Layer 7 of a small transformer language model trained on English Wikipedia (12 layers, counted from 0, width 128). Numbers have three digits each and are written without spaces.
In attention head 1, each number of a token's query is one row of weights dot the token's vector x plus its bias. The head spreads its attention over the tokens so far by the softmax of query dot key.

Query weights of the head. A number n stands for (n - 500) times 0.00072.
q0 (bias 0.138): 595525379588443591338577370416512292481461564560557431588430541368566626402207427413555478442509529536431423569480562612488610401415362697420402475357604507497466418537500650406543507360396530616476338469536590464569323618356461544519353543477652506453582461181408422438369608310494646671386424528345404361600468481385447392408516458319684515449468392443577470786545779553522540685512
q1 (bias 0.383): 555492497621497489556497460347377464462448383443542617537475303524453428416377503479538477463510478593454487526668454431470445585544559579717432407490533528532555709551560533495533302450421382508525500464565463411595475525378359635597394630402665460516513465274588525573626461520389459490431594603457572610383479416482647507471430616524533536474521566483552363611271748678568597433518
q2 (bias 0.547): 648383509662472541516456489625455553482495580405575312557345577472653323457474399555538478598442410445535721447443477448599619543490697506403441478573356454443466483657545515528445572400606586621473427497631511688318468609503503503480445521310396512441509571469503652545429372471588424581455374614699572301581529447520522322514450552529426528423565489435626222503708472277475527430556
q3 (bias -0.022): 527461428507608644453490515530575512319505310548487579507498453603442618425587409480406505327422527451507415481385535480566442497575399568425522538408552464452402512561443637589544564478507634453493483474584628550452588419513555315433561429577411568557394415597430523605583368439550517464460477491472407696671381592567526491371495384624554483640471626624596514569458457503689533512403
q4 (bias 0.390): 505473427424610661502420473485468577681516490580427541461418362461463292480588377580482536605307548554470569423540404522440397442481405646512386430522333658574687480595476705636357430421419595559418545461598467540530482486474480438544483377568523460457390449365431519573444332486648478555447547533420557502378456359485526551401466485589500459458574564486427407471502602454527365490548
q5 (bias -0.104): 524573222431587748472491424503540527639560470408726527545532556575596451566467445722609547500377567512456674396533460390429446334453638626509453479462438526621672686552413606752500353482251651419514413426420671463431700370433587473365430509583472454399554549636626468494575559372664503518574689538335589569420509423482648354470506546558576394512500597403393414435405524497569328463606
q6 (bias -0.364): 560473506602638460371586394355469515760622442573420464335483252467446500476518369460488568636611489494422603491382540619438608568403411431509432524547612536651612449628515266560480404521357657314477605459562631547575416537565410382419546630704330677598509405527393589420353482460664402556335430424604408425449321494714441423600441482545325418425370669454383643429399512503509404349512
q7 (bias 0.593): 523814588626404616525463453384616291602431685446461359536494363348550466556523487340517497386351320513545453467567445493481613661633334701390521507412346718463735602503480665474368451423548465506405657569752418569554481618548431667540554409317608325608354551460396405684313448519333569337484554299577541443633590524392637591463650378577400558314523267462548374536436582490362637589572
q8 (bias 0.553): 379541550521588467437437521620597439542600476394512419632548417708383398485529463341494342361517511525546337410610518681334427471418464374649555459480348481417577518463555503518568363763585454489536530451729355761565604514524436707597441543547676431529515593574485553544668356539606514509440387509664524562571506600410517798414575380503429609526450571458435397390491567555343460367607
q9 (bias -0.629): 337858538487532436533483497490525398490540464594334613487547397497513587507471626327433398252503342321412503558470621573386627504660337680649332668420651433438592617655442595542408493530530531620494530571748488577559567372538614546308487363469637457747441572549588348645412618654540416583500525354384686585559411594545558460467503420372285573311653556404384435548652594704348469567545
q10 (bias -0.709): 315536355295628686290484605623553547467473545249342333640249557504672438380653376582492284496473324546359699484485392358598568387657525710637238651492413236557536376523412458572289249557620656597485790508500538438369699211504641536195227255530555508778335535556622450520450508458636559362504423524396471516526273533460433321593555323188562626581444371657442416635557480567731717521599
q11 (bias -0.211): 390540743274530452633456550279356539497531540584437579490385240467556527454503606527579409803555515430315601365415435493444434518589456434477514536435404554417343447667543452355374402457627306683449425549510346524418494643322383624367604605630361480421440586487659462566545500469425565480650513613363345610363513223549650525523608476497719649447603493440658472595379823389484577299666
q12 (bias -0.705): 720302299458466484504802352488443429535496626394364758610493426606624515511553708481375548541618564576469393530448527511282685614475674618448242493370731316260414338540511406387408452306516635463496469466609299563522482500683453473424512428552623669504500323489453500361579593443519787366519661663576477401548363332496355529634358504580515715382599580615614360440212248777421873286500
q13 (bias 0.322): 452330527419394470414399478248486276534698355616477558654412448419449485460574610357640712607342394482591307442581428388500441524278496577292565536265785516593560474489595694504654481381458396461314428504492538424560448655658283448533604438406353298620537563526680444827446522618719587648496539780571391511512737636573424646522315496352582406437312611577365716583291551604620278515619
q14 (bias -0.749): 576607325359521369365591503458432527557435403755475697510362728541517532600490500394681389629607548513585469534368521451461606567542563249433432517415415200503250610687589404418447431528575741490611574588634415564306503352534550535469465590445385559446517385586633408514586335513525497172345530547444444497456798475224344663535524595552543466459466503337286265436552452471514752440378
q15 (bias 0.703): 323528358493324595530493553395772684740527468742593308567317270602381486334623571363522421470583474453668450538336605500663328614118478434325471668368613652333516437363640416465637433553798463606503333580333500467510398679459631361408493470601600436340567392493463503563408579460598472542535748479490475493590418616423635557265337522582404493581521454326390436493443560636514481598684
q16 (bias 0.125): 508516517432668273414410456463368453508663658533712453237772513703536545580488523688224758414348496311608443559507376512470452582670700483442827492689417634444540544527571624663574670613463550492389290212447306310515474565575769339516630462220458468654536469364291187607275629368529701492535338602573431516580665607710512614524729451266628371660664408553540424417524305517663708479386
q17 (bias -0.532): 455320517630654567454575365600523348219273591790362580646516257403382488313703402250383381683500652527357570460284341393515683750609409339579525528440613364492500488744617572686417435353307377688516420672500739584232409512638613635398508607396590422516496399459428496375627261661375644456416590401520430565483406232613548211418720558467433655337647439697545670580413650466403431387855
q18 (bias -0.833): 604287815600485382282678347382322358340612481574484771474628536386670534511648500382714540739547510375554436779558645380542555676558462465493619526383573392694460397356570416445529335227500279582511542515390412427316708532580538504504406301465356406218515560545593571584670369318332661529344718547589606585496541458474405419657376519567392638310608485592492556412549290574607429287598
q19 (bias -0.391): 800367400708357461362365530589443381664543508404520564425446525500579678436530562488703493626504525573688412429448621473543244488580677453625371500240379263397452624485526790572636352649531342263446905716570626359580652569442766519417653301384429504343734406269374471425370526586344422593593416500602388394340557484384370425355466519671412644511504481407555281578419526705616392527686
q20 (bias 0.605): 476508336436445304677249520455522481496590396543399586445530384741287536801563504524504454874527633595463308218370520576485275692058633463296508402539594282612601607473457479366615450544377512462526516438561361435701444333560349508670416512643629625187354636468401602668529252511500547648667439442348569377349352492312414538348547577580596663444282452470447680699516693732453328321675
q21 (bias 0.392): 616646515634540530719448504415388450493339496386619471680694677439453555453489392548668528465422473476650398561602701511480522769335353609630534382301414558402605637504249459468482745493295515476231381621470414799441524462600623464464251542646606456514695483337526376568620507756526703472436598638399526562443413593361582445621557604453605755605714613449215425532614579689375565496692
q22 (bias 0.498): 194457557725431540446472465480511413528537242444443382458493130658785591291581545480384542400477475377556578615472735801500384604483303540590536477614548563220482477556496616265579508496416820392622528424858515600459486607559576192612684472492561429580280692422274411603415629369699367386587642349660398461570305464500443713621542425422519386550419574654504496630367354342657320599447
q23 (bias 0.151): 302294526648655620332572621662507223544627482554496455451338308577570806599648415688467621261366648602504439570355612386390500138587647599617449392431453451447503486517315416518264620557533419432547609691598517635365642595364635546549368682369493428417535524574331382510346552407605587507514333600490658645463397351608573467561392511532343562567610596453437590344457560408448212558580
q24 (bias 0.214): 467437649660238748662595478682671609572419579396563463463638629589400398500530425598603627480395424418642478427337755365556578576566534566392619705678366584504322644478471385308367704466489492486673542617409767550443718649533538295433320683653558425683555617604701500416527674486668631405591571699593432522473582561463719563493668333481647710426526359461648518595579198454673473454311
q25 (bias -0.162): 423386715301379538436335679318420548371443537789136568754426452456427512597504707599450737656772413360324349460426662520473653648387512335512400524683316522553438532441516487399374401651362580672635363536554431304342508333507634467448553632599339422333686693638774639440622405496554528408357578768453607427406313429420655546708639691443324627662139577608630224396549424656360496409516
q26 (bias 0.228): 426492673496519520330734543544526485564621304696442485705504470257218635539500698230468564596704648366251480688426408425643411441405745387568420362641488659399651465316615416434270455480652601586408492416592563380381591548674640430481398696512760449664477411461544456347363170467285274561473575383481311391262625528358454419429504472391579375414535523541565478554347500338315442871371
q27 (bias 0.111): 423520108371536512478615456467424697645648508387483587512577513288392558552440419492620622478092545338683561448559583492386480392487541588371558715267371669714580500648468184344477743642728609380485442449438424492565560523324508723340736728581424586579420515556638596508341421542777682725595442704515414407440723694373437473642393739460403712456419682462496664322520416836735440467532
q28 (bias -0.022): 527534229412644504440329435500586608492403238417431586371533736439534636682515360434229519533262422321480735481681821704475671401593535254600858508683303537332573394651383571413467431485767396647699465646469619657573546511527563389637504328593368542466553693408294366553635455583484335624448463604617531531560600449737537496373414516416493411641504664420546695436631466317496665355354
q29 (bias 0.105): 386515356408657406469362367335424403311549200513384496606447528887427534379526521571341661244407565560182289366540432381483628555565436634432583576525322449677613266489504606336272725696810515380538519522383472470475236465447561400515637346442638678605452409346416556576355583445673460468421412482377396610643629443453579441222496511592649557382606386448585625612574496427406426489550
q30 (bias -0.299): 554342511436397566563606522763574311327362417613447444400377450308216380557507452321684469626580520593493572599754026507406482612500460586601452380472264392755400514714603485475417595514529496462643294525445632496650443575442294514557406320568455623553336514686444578620467486450412627574413514573510293514440425618553468605421395365504410584364593683514571392430297369660475405489742
q31 (bias -0.082): 722264599641492608541805561471439215500630329485466512689407311391592743359444403554305634413260447430596749448522438667508512661482714378630696376333512413565566396590468467685457675618454517442654687357409416542380383759645458451379574203551678349504319508650626365660559310618463405603674539547535406557466423745480659584406611517398316551735504395619361370448627464530320851384853
q32 (bias 0.297): 378546523347305657514684494403451578579604534530506349500333553533390484506576512619450458402530526547348614636662324339394412490572646761512487542494538378528483576423551456479512558408560797606427569371462561386538386643470368488378364452438442512377314561436522491497494518598450410383398435604700662549313620437509620555636530675494651354353635561355497346440627576522358435396581
q33 (bias 0.463): 521554377604310687414588488570631550420432750508629556583412571420559609322441391424518488513535547486463623406470445434598491429626645627396420391570488484467492642486518543595457453554454578781619304570586573436554506622596463476604428631465475410474361608470605534374466509494659447383404480657549515533217455439429643463632386695638566608488500593308295480567554660360465547625602
q34 (bias -0.505): 432432402554595452457356388497602468701456527453678503557656491370541506589652479558466532407519523463581396578450483420477514468573370322561466648441542509481475481382457387592458382536643509387518548524578392522417480393546621593467618420474389492489400412342285474626585511495478489452614374450443472557664555603621385497327532149505518572573565639567627539513596473543505468411260
q35 (bias -0.495): 567626585527649475565432543508460458363482395389579384356630607511450514495527546503489482506539286513646584429512448500487519638524345283503569621547346408578398402407526608346603695656398570245459522508410685547617590449414390460367495343639520313534370523601561464392542607490629555453500592414585530500599570453532505490489455448578492508492401417490379492495459431428437588547539
q36 (bias 0.374): 500537461659426421451532346519540495337350422436567317503300618547442408497326444678535595670348547376481620531543497556602421557568468616441481524453525392582514468648508612429477646410418494495626508505676500418465441490483475479495345483567289597536389465526337319474610428517514344497482518593520535537508412505490451505388458495404469363622651450397556452497626482475526716601427
q37 (bias 0.398): 652469551531445234400655223507526388663539413503423350311431474449531437689500460409355591578497288629390472476654596538497404671289486385473710578557567630497572363590422507500423504174418565540641603707447618617500410678565543618376333684365561486310466533452392388469600574305496429449493430483728682335598517627636561428587432518725350510224507493546706555371538469489514624334578
q38 (bias 0.525): 572380583650472437459336447275424424597332399525332355655370298577483466586539572509428511491319495540672565459548431500633373563503390538438500519459575551388485511516437543384581471452592616468556506505520582509521505516532583341506500523329497714462500407419277508602497410442409235549416519573569732514441609443434566476410404489346610429550622441437506516574528514639453429337647
q39 (bias 0.485): 466670457325531571497659629714582457233497630525606373559539564428376532494503373589580470594616442680309500596571674588382572449646561256625603469589510423368633565521485513391470381575503461762506391546571266616616331509399355645578370612716493551565537596578552387472435472638455445623448464470422338350411481526324362423494562625598403500581531459482549464451605481533389609725518
q40 (bias 0.458): 451413408504436403552592443546377610207649549649766415586310378504302531642493279350527507548507483734512477474589585602398493427617538394580732363684817512572446306573336484545653691304488551590414396275311436492536300460423299443594420602739516359304515564372598468430750456659481507448452486727237569496417553531437452557580441535753478562466928508304396496389546601359415420531445
q41 (bias 0.477): 338590416450447493445564556514590584418397433560503409428541252454470486622517395608568619535632423589650510428467629396369658400566567273452619591594544304606572431654264339477449440317725476678616646493446625653648376487482623450615179667482555389441497377460545399454775574628582484351400595484408490381406354466689490538470611446646481581500520271550427534653426612628536777565562
q42 (bias -0.027): 552662453476637433449563562349539476627435451361678273592546250647548496579596546444433353471413634358532507273654504448413428637404441396657365693537387592490718449520381344514663253728518453192605525267507562592592583444497256528562649439402464451338514470387396484581643473432539622368470497456464350727449490518615601653524456345766560389610490273419504552453312480425398445398470
q43 (bias -0.617): 536384458662688432599537473490385597412469393387280634559579557572424608632583506490446419596368377389558617415382704513444516600507577497423596768305415514659482516455572637576612531317568293605456507477463459445519392528482538683454396611430233463523533563391459598663318429403517380442791592564665695447451630531569529588553513635590542548338354430535122419526430575245474496435283
q44 (bias 0.407): 597377408637547556497551366592436465385558395393473550461417508604747570331198580551644535639398728445340547251240456533456403461600364579535467383655429531453513432538414682532570656431433496365455500500592462418473386393619511486765496602649425464443518483644455287660672546263437419560496486535503332572477688256507822302805532356428409377338543406271492425387522382278407393600401
q45 (bias -0.493): 663589465430515458596767619583514243549580552377355649445546552441353662625670486466470655385486624578355549478611386410656504480636613385683736595366172663552493706539218477463453473359656535472384549333337419599567628352550595474577560310484330406460681535430458482493358608510716493435384525684401628452438797477690558406537555330474511680485197367626357616722680485450306496542674
q46 (bias -0.424): 364682516549639717518404681569518500477479481490428400343381700605627408350632326788318423427401721384481568415459790470496433411441370578679275593312395674462534507482317422545482424701465547308461523611697700578622612626567228371631492212528319550663729450496606543348386666472697363319452630515514481492488386546470489475238500338371332268647451613375408586578504485598318301604474
q47 (bias -0.684): 420461507500424604597589664735372333525602542428452438573643632517507592674514651518346381675575468490723472514484368669638590515302582471524205497459378429724431400513338511607507574465504682728546357634446464486251324657693730581538363358603471482548434477402424384304475524526464483565636778517600440497320489353521312263588373336332342480437406469361624543414355486544583529429606
q48 (bias 0.506): 608627427492351405457508384673554274453355601514675322550757241332332492561416341563421564673478543537754519583609666415471622570521508448575567496719504157458517718366454377580407760318702468630270532443303511330306529717634508334584496282435677492557481361408412559599244545601599591421541622421404496415468469551781338464419281421473530556531546446577474562364496843436736598295651
q49 (bias -0.025): 496603538464818654474528405504526361492623671358525496586330744527598492209429363706358669504615504254586572403525545492741693836698307414339447605519610458183543465218539451453393680786720496511583528585804627606568570292489374389583636512504450524636594398551356335613406666389609683678685424615542644512717274512445461556755426581476439388591508638519447668683636508562430450520461
q50 (bias 0.125): 617540741302496406326549629575476468274462574384423341628584492318376380460730532496191282249350449489776640283547485252600347539639623470418398399468545504426646656486674557413709395489591500444552658529410576360252609570395474478292700581539600496507653409375348521446629514500312612435335430514496511573500397459612471524651396436563585368548643294313768517579722591557482651564403
q51 (bias -0.284): 430515297485690390507605500466597504511667348374562344599606257456559568445342461556281701433718610429511511729389640292590474651570470703561724362763534365681490423233424363310568554526549523411594523489564754504507565391513572452456507523461577563703639532864546343250339468462594645327471649443571664364702382723573478486511355402356454565636463400552679521453429540370409605557673
q52 (bias -0.506): 523550451561504346539355500594197598571529496486443273565533633240454355645519603331310253508597432559389616458244315434417477504419375528526571633496350413631410435556458595710496683473627584504328567492402595445518543460479377608500783685683211589549622430550488613564899447417295632379387382534489675634451755535500312605488375359477470882216650377573551409319593412596360581508395
q53 (bias -0.283): 333478404395579753723696366259602351288527580497259304305850484334572467616565626600582627461567567469736558243431511522524558305379577602581623697632556465478628475553654369453493331580541803479410530468548466597517679510338470249395529492615481529557482559442406448664575539585567664568631556433368316380588434578521319442368553330558423479576435485304653647436375435568532500678610
q54 (bias -0.078): 443439481507206533374431450511410545409513518587368556337551442631550496762610695362624500717756556415471407612468555547373521611738355370382401409521757699300465362607423588578531786597423147486419540531500736394340543537545379657699622537496705518332468432418522463268341625795653560643455531441398413507425453515577678416428462566425665424628571454402575406584597493459584538485524
q55 (bias 0.245): 526701336338594399602412345569553570345386424279177600575608402586417446485605453515605471346368335482590713597538608393450549402534600386346589351404391524625674583511683473478822560508687488522561531326326614508381359403510442265406489460404745645578523442662571389709488482553589429433644507507399205428703485593489511411511481276447697393908575405529663557378336590524362372306245
q56 (bias 0.403): 719530564330504609454419318469369493372700500510584396594478455440706261327259300631512507605544521362484397601621388439528429626525504331562566444752613329515483504361690711380452404413702437482446267530392428446590391399223411599477599484452358653314714579583476626470492470770639660600482184544471431304360280578485470368302429485534610397262496735246487554448416620508657332531555
q57 (bias -0.014): 549676794614277374470326508575374312420481442493677781707734584480407612736565500500299575517591542488727422564359517496473784645450600504591353472328319548619430585626597508540512534533483491418523580548671504445500295508504647381285245585794406686608719601529631581568593568508663628644420488504574608883259754496733456446245704312787516552700341508284437581536682460330637582475304
q58 (bias 0.140): 571496500392334458410644679447392609569363579503700262264567516581467655415656389701374402743439241518546564588510275395591326828459587674525454441722630352567567448500540362670608512388443469300553542471607504814461517436371343597378241469457275617343478394559481426372724645329534544489257596598568481652484295416606551409582427527481604366533366485384451697599297448469566296504616
q59 (bias 0.034): 391568488519799608469496387527331471569773348510353530437489647396500408526571540408627562331350402568636515404637566549451567403584557652234496418548469427447582500602533585813573516621481504424389400426496564388518567543631573526309496205504421496297384471267559414522383320486288470736518468493648542564508364758478640440303559542647761647312249673344109511367249385488292329496529
q60 (bias 0.202): 504529605661377479722517372572608520415360296329574585340543585430672613410603663445521348553524500318589571472485640350666504451399504273320381423476564429488534336480814526586819574591598264258582479484335484483429312283684445496746529932640444362613422378607393488654299677353475613480681357568215425430539653331622548749458540643343739227685257702461304422419446414491598356648444
q61 (bias 0.296): 584619500707903414422764460612624534414434411659477621496689705364653531351733411487455869590406602243455833287472636531641666382691719427256573583258523396398504570491448650417436602721414707652554844271216621405504488546429437482553518477425601611357456592491289487591633883363378621275354508431580433570765319324444565413562439626429406479531496535308173408764438243555448249590504
q62 (bias 0.136): 335561355234408645271488476463500468645595476776245603548562421528344574460524395385347606660476598724675313595607153342481500422487344349465351373413446704654682564434747621592352411520396555453504628433599809521419312627489413613681423568598340586262520485697420251655450492390483231468472206394550435202543666599321540317687532615443340347427339552447558332314467616408464462508551
q63 (bias -0.036): 461539375332635449646576278423801552423274507555715648354278500635528351607461586558599451450382477548323504518552548550252596512122718537458607616332349661425458454462532467298559459482493414510432617679526405338378493459436463611401385440447593287205397524521641554454433563581398349412343514424377315650500783482373798426493461712418507552429504529395425564514467458615592409423552

Each question shows a short text with each token's key, already scaled and adjusted for position as the last token sees it. A number n stands for (n - 500) times 0.0018.

Then comes the last token's vector x. A number n stands for (n - 500) times 0.0091.

0 "D": 448518487361581525597636610421452427435455336588486404307364517367396631638364540496587636701539439425409499434558726445452560425517619455420220754435809416300232238530561588366552495413508424
1 "ig": 498584404346653532553605593333450344488442367560547491306456476342447588710472540415583591711585389321392500393427813508477616430428620337403363590450724526313184393497499637281676440534611565
2 "it": 522557457473660557569463576456526438433509341623452359326478565315571502751547595503535590718420402438447460363549487490589615487413569295505339582476649345355328369615591621499587436577568435
3 "al ": 478513495480500443530589579483460392401515317596463211244362541469568654664463664459467617640491490490479481490527558433521586565429612504441148791513726336189183225518582651445521574552578450
4 "B": 544491615434598470361688604399419385368527284578516426299395473202338577628391616504560677748464570640581262600650755586523578423414651435437391722559703498318225264396400577367599483454557493
5 "i": 372445457639643497303570565355463469493595396599509496421390395340357599680438600443539592811514591604564301687565712643431587317339628390397235687487623462280296362538507621443570352455547540
x: 455515620436449536451350510499503417390298480441471565547516506523421637497527206349495422500505578733673352565500401532353341302456482413379649554395644357535582385380321523496384565307399521590427676318666244427494474632279527450454379434427530647311389658530527528412509273543583553249407386545602522561303459437558591475523389341461561399640463643406434571470433429490473401455409
Which token does the last token look at most? 5 "i"

0 "f": 428479483408511614644596634510455427488425444520495358228379566323499579707507554476677657727445399442396570361532676436436511486378567404414337697455693493300134288396544575397486489476482317
1 "es": 599537440311588581498562609439404464540373433634531339367361541405438625771467652410608664770440335483466554376555643547480551535398583357410327698332601500321240337402500539284532531441522437
2 "ti": 716529405375630581498465534443421475519503418680461456364553533402434560598372575421533590716535470564374394506401812541547512386379615393465370677524732366433291260512410577301544415489490499
3 "v": 616555501442670574504570512436551503461450333526456385358467550481524510596526583443623607676554567561384448556510737638582587401418630322554430602423705362418349345462499624313495529401580428
4 "al": 415507538473657491492520496354546431475522390634485467344407548375356581643437636474573711809509646559446350549495649647509461399375643382543317678433724395362369293388447574397386517531525450
5 "s ": 534515526495514443508599578469432384401503316604451201230397539459563649694482654492471629630470476508484457480485548444510581562395597476444146806518711350167174229526566663427521583534556461
x: 321771587500728465438524560430420596628627439751560384510650336660459371466529600544588744525619505475656536561683666512474485489498438349342504721513483555404665559423495474579637597454553492505606595438564592484452362590610518580377490608378608554157623528618502521546501683375509595241502383511371499551725507630473425447781506694450445444448567490624330531569504556539598351502407
Which token does the last token look at most, and with what share of its attention? 5 "s ", with about 100%

0 "ell": 407454398325548530567631579362472371458401409651547382278411518355471589691420546456618631736561415431472599306436651512394446434460589406391341766468787352321246307366472602368574437365531393
1 "ig": 507611467292609522464600574370507363474448402687600475262450452320466589667501515501610657782554360363408557329419753512436536411325642362382330613469749453349217413376520594293669422505524422
2 "en": 622585505350619578512592534447463448446497393701576431405461515271485634615464618458519605705479480430368437458510745553462524386319601355432361636412734431383255320371542545321595432499468558
3 "ce ": 475507499461499447518578569490451386420510329581432216235394543472564660680479681472481625642497489489476478474519545430493580563417621494452150798516707334190161221518574670432522569549571457
4 "and ": 528544544455524453424677508568312439413492313629536286278382540284437634674413562477598625704553527520560376576568646593534593505370693471458276758500777394107293261513399687326575483378512496
5 "R": 498418605551621469366610617366362404355497278620527403379441572296315604635516570487457633741563575659586299651593697678524562377424728412485340709541799431235326295490351674292563499424498529
x: 415450562529579578382406364725182546401396344493614243569508623478282566344582454599414404442359577485542412486474576544620442367475589541304545672490652488624683584550508505472350644292575339357416652490575472589536434477694412602521303532535552443403438760402399539575567487589555523274495420526513471612432370421482596565468305617547574511462559724513413507635467556628415457546501
Which two tokens does the last token look at most, in order? 3 "ce ", 5 "R"

0 "als": 395502541362550479523563627438426493386472414690506368334387525445554607759412487490654639724502370474455565373493584500430522490331622323381312583465683467332471344439508473303552461503480390
1 "o ": 505495492451498454531563569497446363414503310595472224237390540452559656695450642472485616646476529499490506479540562405464576584435614471430149818526730360173185205536560661425546559525542430
2 "is ": 514523521424575513518655587550280442322481281642602215179417661289509604881447415476701752630426462487471513492618632494462676624400654394469268726532641507200302317566348686415591568534487472
3 "c": 678597568390604450491617753457391377383459299603499394335351575297533604636469437388563625705447481618457309502609730551422608448377720385459378665581601531192305236369410632330493489337589511
4 "all": 560586617521612517503664650355393446447435349565543427334325548300489645692506543376576500787537677615401291504463667683574485537384615344473339609508610389222323244375463581225515431425636464
5 "ed ": 496485502506549463474654649431427394458526357681558314269407570204507600660415490471616759758529545543407412491618621600589604532320635353423280704546679506049293302536565552313554564579598486
x: 669661483539382490545415631298224467485364459485638441522452523438301600548404424511353619460203662440456446597338520388381663454491580563414536597586569549665646600432565481536417484582474408459349780541541409494547450585551465627526629693617687653428491372553540401546510652483725483466523420395591632402578493657350481500600462428350636659488417356645349497440513552603608442546362
Which two tokens does the last token look at most, in order? 2 "is ", 1 "o "

0 "g": 449527486399584475645579549441551415391427405506523451280387591312479600661516592534618704731475426417462608422532704532455564442524684402382243588457633414365157260493605624321439448521541418
1 "h ": 496485481457489455535580580498449378418512316578463203238375544468547658676468654474482625649491533489495514489535536410489584573427620494454138803522726329173177211526564672428533577552571463
2 "a ": 490496493402513559516690584580241420381472284619610188189341604314477622751399522458650648620486501457426534508582621505494639536393709442453126799487722383156271242517387716322628626400450523
3 "j": 657595665370678523411715605490386416449477351580358535435392430411507556668424610472635597694497460645508377534618732559519672358428703402456264680490714530298256211427351566373536455526513555
4 "un": 461573619569663535419573573367412410479538471626487437326469574316374719592452579449556632713526679520457385521575783504574608362399618353537418598381705538354240274487510620318562478503511451
5 "i": 409387506511608504328525597382425424528489373635465371424430559374465437634459585534511483897556550580562380619638623490511572392321623341386308595543707536319379287442599556387591468319473451
x: 575533563367361512607387587554372642504447639386512546452481625638540432389397223495430503394476639489404453520496505501307484382771549271248652535482594343428646528649341608436360478529447442552370511451544456695510065567392549472476492566489387484283567505429547515444430389569357408368391647619556457548416453490565557540546414378327375519486412642602513418448572331452396340436713
Which token does the last token look at most, and with what share of its attention? 4 "un", with about 40%

0 "em": 421476396300525522552567596463382392535457370607638395394408473408395603686475550473662551772406389415431525403601692508414550511379631365400388713482677405294261339414545625347564470429467368
1 "ati": 559577342240529556476491581414377523534429416654573424396481448316382579612475576437700620714439374438457477401611717549462589367344589326429260637461638426414337293472523537305573421438637443
2 "c": 664575541352615507462496614481580435377531332627446438413407535461376600720394576498555602714430431547399453436482641574454592447398616372474440644444658336469377280412508585304461513429521519
3 "al ": 470496490470497443519590565488453382408511321591470212258370543457567652659467677468474612636493487487473482492532563441508586568424621501441153799506718338177191210520578657434517576554589468
4 "on": 541553632464648543411658578346396488477437325612408408368494492265434584619458551530475664729497594600496256444574635624517583351398704423382279573522716441377302249532514653309616490458561635
5 "t": 398325571619705482421671621387450454474555284635493591334389509286455522564450518501475605732487729549586334520606585555588624434407729490405277550530606481292331245417537520338605442452568476
x: 536460650615253549370633570630624438736403522577571349498437621550554579527510253435566364429439604521512283501527496365385464343488607544624577652584651670407606419447512338500496549569508404578447494565466302516440349547373568379730332408371569653285360534406519437519364491493538278454441665427544546456505391405365787450428369639361408629511429697570509619420598677549483515585465
Which token does the last token look at most? 3 "al "

0 "th": 448470535363502527543673608513444420462441419581473447357440619322424622707451641502585717775452444453480638330550698516412403489430664395437349660449711360399201330512448585287554413415509436
1 "re": 498564462376613467537543542537377444631500329561661402299367590222449653601509583456602668679490386422464422382606574551494555496354801471422324638478696371324294339497529540338514374580468434
2 "e ": 462485479473485451534585580509436371399499320591463206245377560457585654685479664473480618642492515497480506480538532423502588578430610495449133809518711346175182210527568666438528589556563463
3 "f": 661626648373632561492732633548340450507462368540467354317359576273458573681506514470612702725443515560543448522634716558527600394289709443450321682587651563280241306370404613382514467461551470
4 "in": 449507506470740572418625591472474410432481436585482367304353590317508573608471655496599630635496656545420355481566773594567545371434585363466404583421686524412270225475414576330453454374552432
5 "it": 487472634502755575428620546355490428480376319597525395240428499277619578724554542466602680776461532588418496564605621499547513451434603340439278622450792443241315308416508616353576402560561428
x: 546374635554536495454527651524377389578453534615600484544349533580365467632362341606303458521408510369495616602665513427389695478540515347480442531502520629448540579301502380619641439380299503569424708403555372568402309458441278449613478673445347711431572554509584452567426587419491373685350459538376563418536313404435678415525329553574487721470571482662514740289374466642709444501444
Which two tokens does the last token look at most, in order? 2 "e ", 3 "f"

0 "of ": 529489485497485487564581598556432381412485307584494184253368577433567660680473657474525630651502528517510546511567522406483607595435625496467138811502731350165189233531538687414541594545550471
1 "ev": 400573440318675538524555678372393457562466291607467363454571496328508609613469611405614565683661297362379490389578718581471680412402728412481327666583689365366241291474413623341593433449596527
2 "ol": 596641514352627494571592734367453387504545327540613420460442598366394557580396527495569692725604429451444391455533721594572601459313716396532321586497736565410293299505515552330539469444552372
3 "u": 624534536426701523448442528409505335547581331714605427472458521320437556563498629443515569736457592579394414494564685516503612486346610316497327746465630442370338334405578498373457424436489305
4 "tion": 547500600460622554479465494459438443427510363625427394355454504319550546741522558463538593747425622593423363633578686481557615539349538329494315708453674346284312263359523517358460582504490500
5 "ary ": 498497607433480461423600602523352385398532302610569267248358542317509613656429547454535731665508547503509454614504667561569597520334702463484225743444721360170340240391454565344498592506568510
x: 628630514386557474503508684467389556523585422621629374567538287522285478566498389633572708459350551341615423399600691591602533464454471370290616491541658520336692658417621510649581555268463499253521548560577293452468455627442506420584497482506706525389521648621431497598394796492504552308482552384561501466539341605562620432614445402397584519475571536578325447445541529553429465567381
Which token does the last token look at most, and with what share of its attention? 0 "of ", with about 80%

0 "al ": 526487473470481475548571572515455368423510309573470208256375549452568655673472664459486611638493532498513529492564541409488590574441638492451141805524727342176187209528559673432535574543576467
1 "m": 411644638328624562508752665482412486472457320525451494333357485280419579664456596494607604749482384335339490451562708622471578402390731466523244684533588461294278265353450575310529428442535522
2 "on": 632591569337591634509665629401320407424500353599494475394452472280370656650500525453526538768442449455375304429522726586498506427394621433342266561452714385319265354419458639292649547446475627
3 "th": 638618520451645614518550616424448406425445338727413459354415418281414565714584581540541638804517616502301343428530626508524472457310621300432287613504740391325252296386407508318457559420484501
4 "s": 505518553438696497450568600411340503481459295641502453379392556301375580684433572474521668842515657631552351503501626508519498439339635484425237563441675399308412352442521492240548499448618494
5 ", ": 535506518452552451473613614443294609412411284685474183228340514276517635743468538432586676663506547605479408517439610502561538514231566412501252726549702487118287290572424601268553524520505508
x: 459537561461459491264484632598523523641518474379642305370624366522509404309429463605390612282426452586596559505413618448463443300505567414423474523644551502499804454266553484506523592530516396418517762507519521636529473525408516516434549630470693592475519425519446648379610829616569584316381452464546523575740272653509500471585447379384568549516536468464386560606458465535494401553431
Which token does the last token look at most? 0 "al "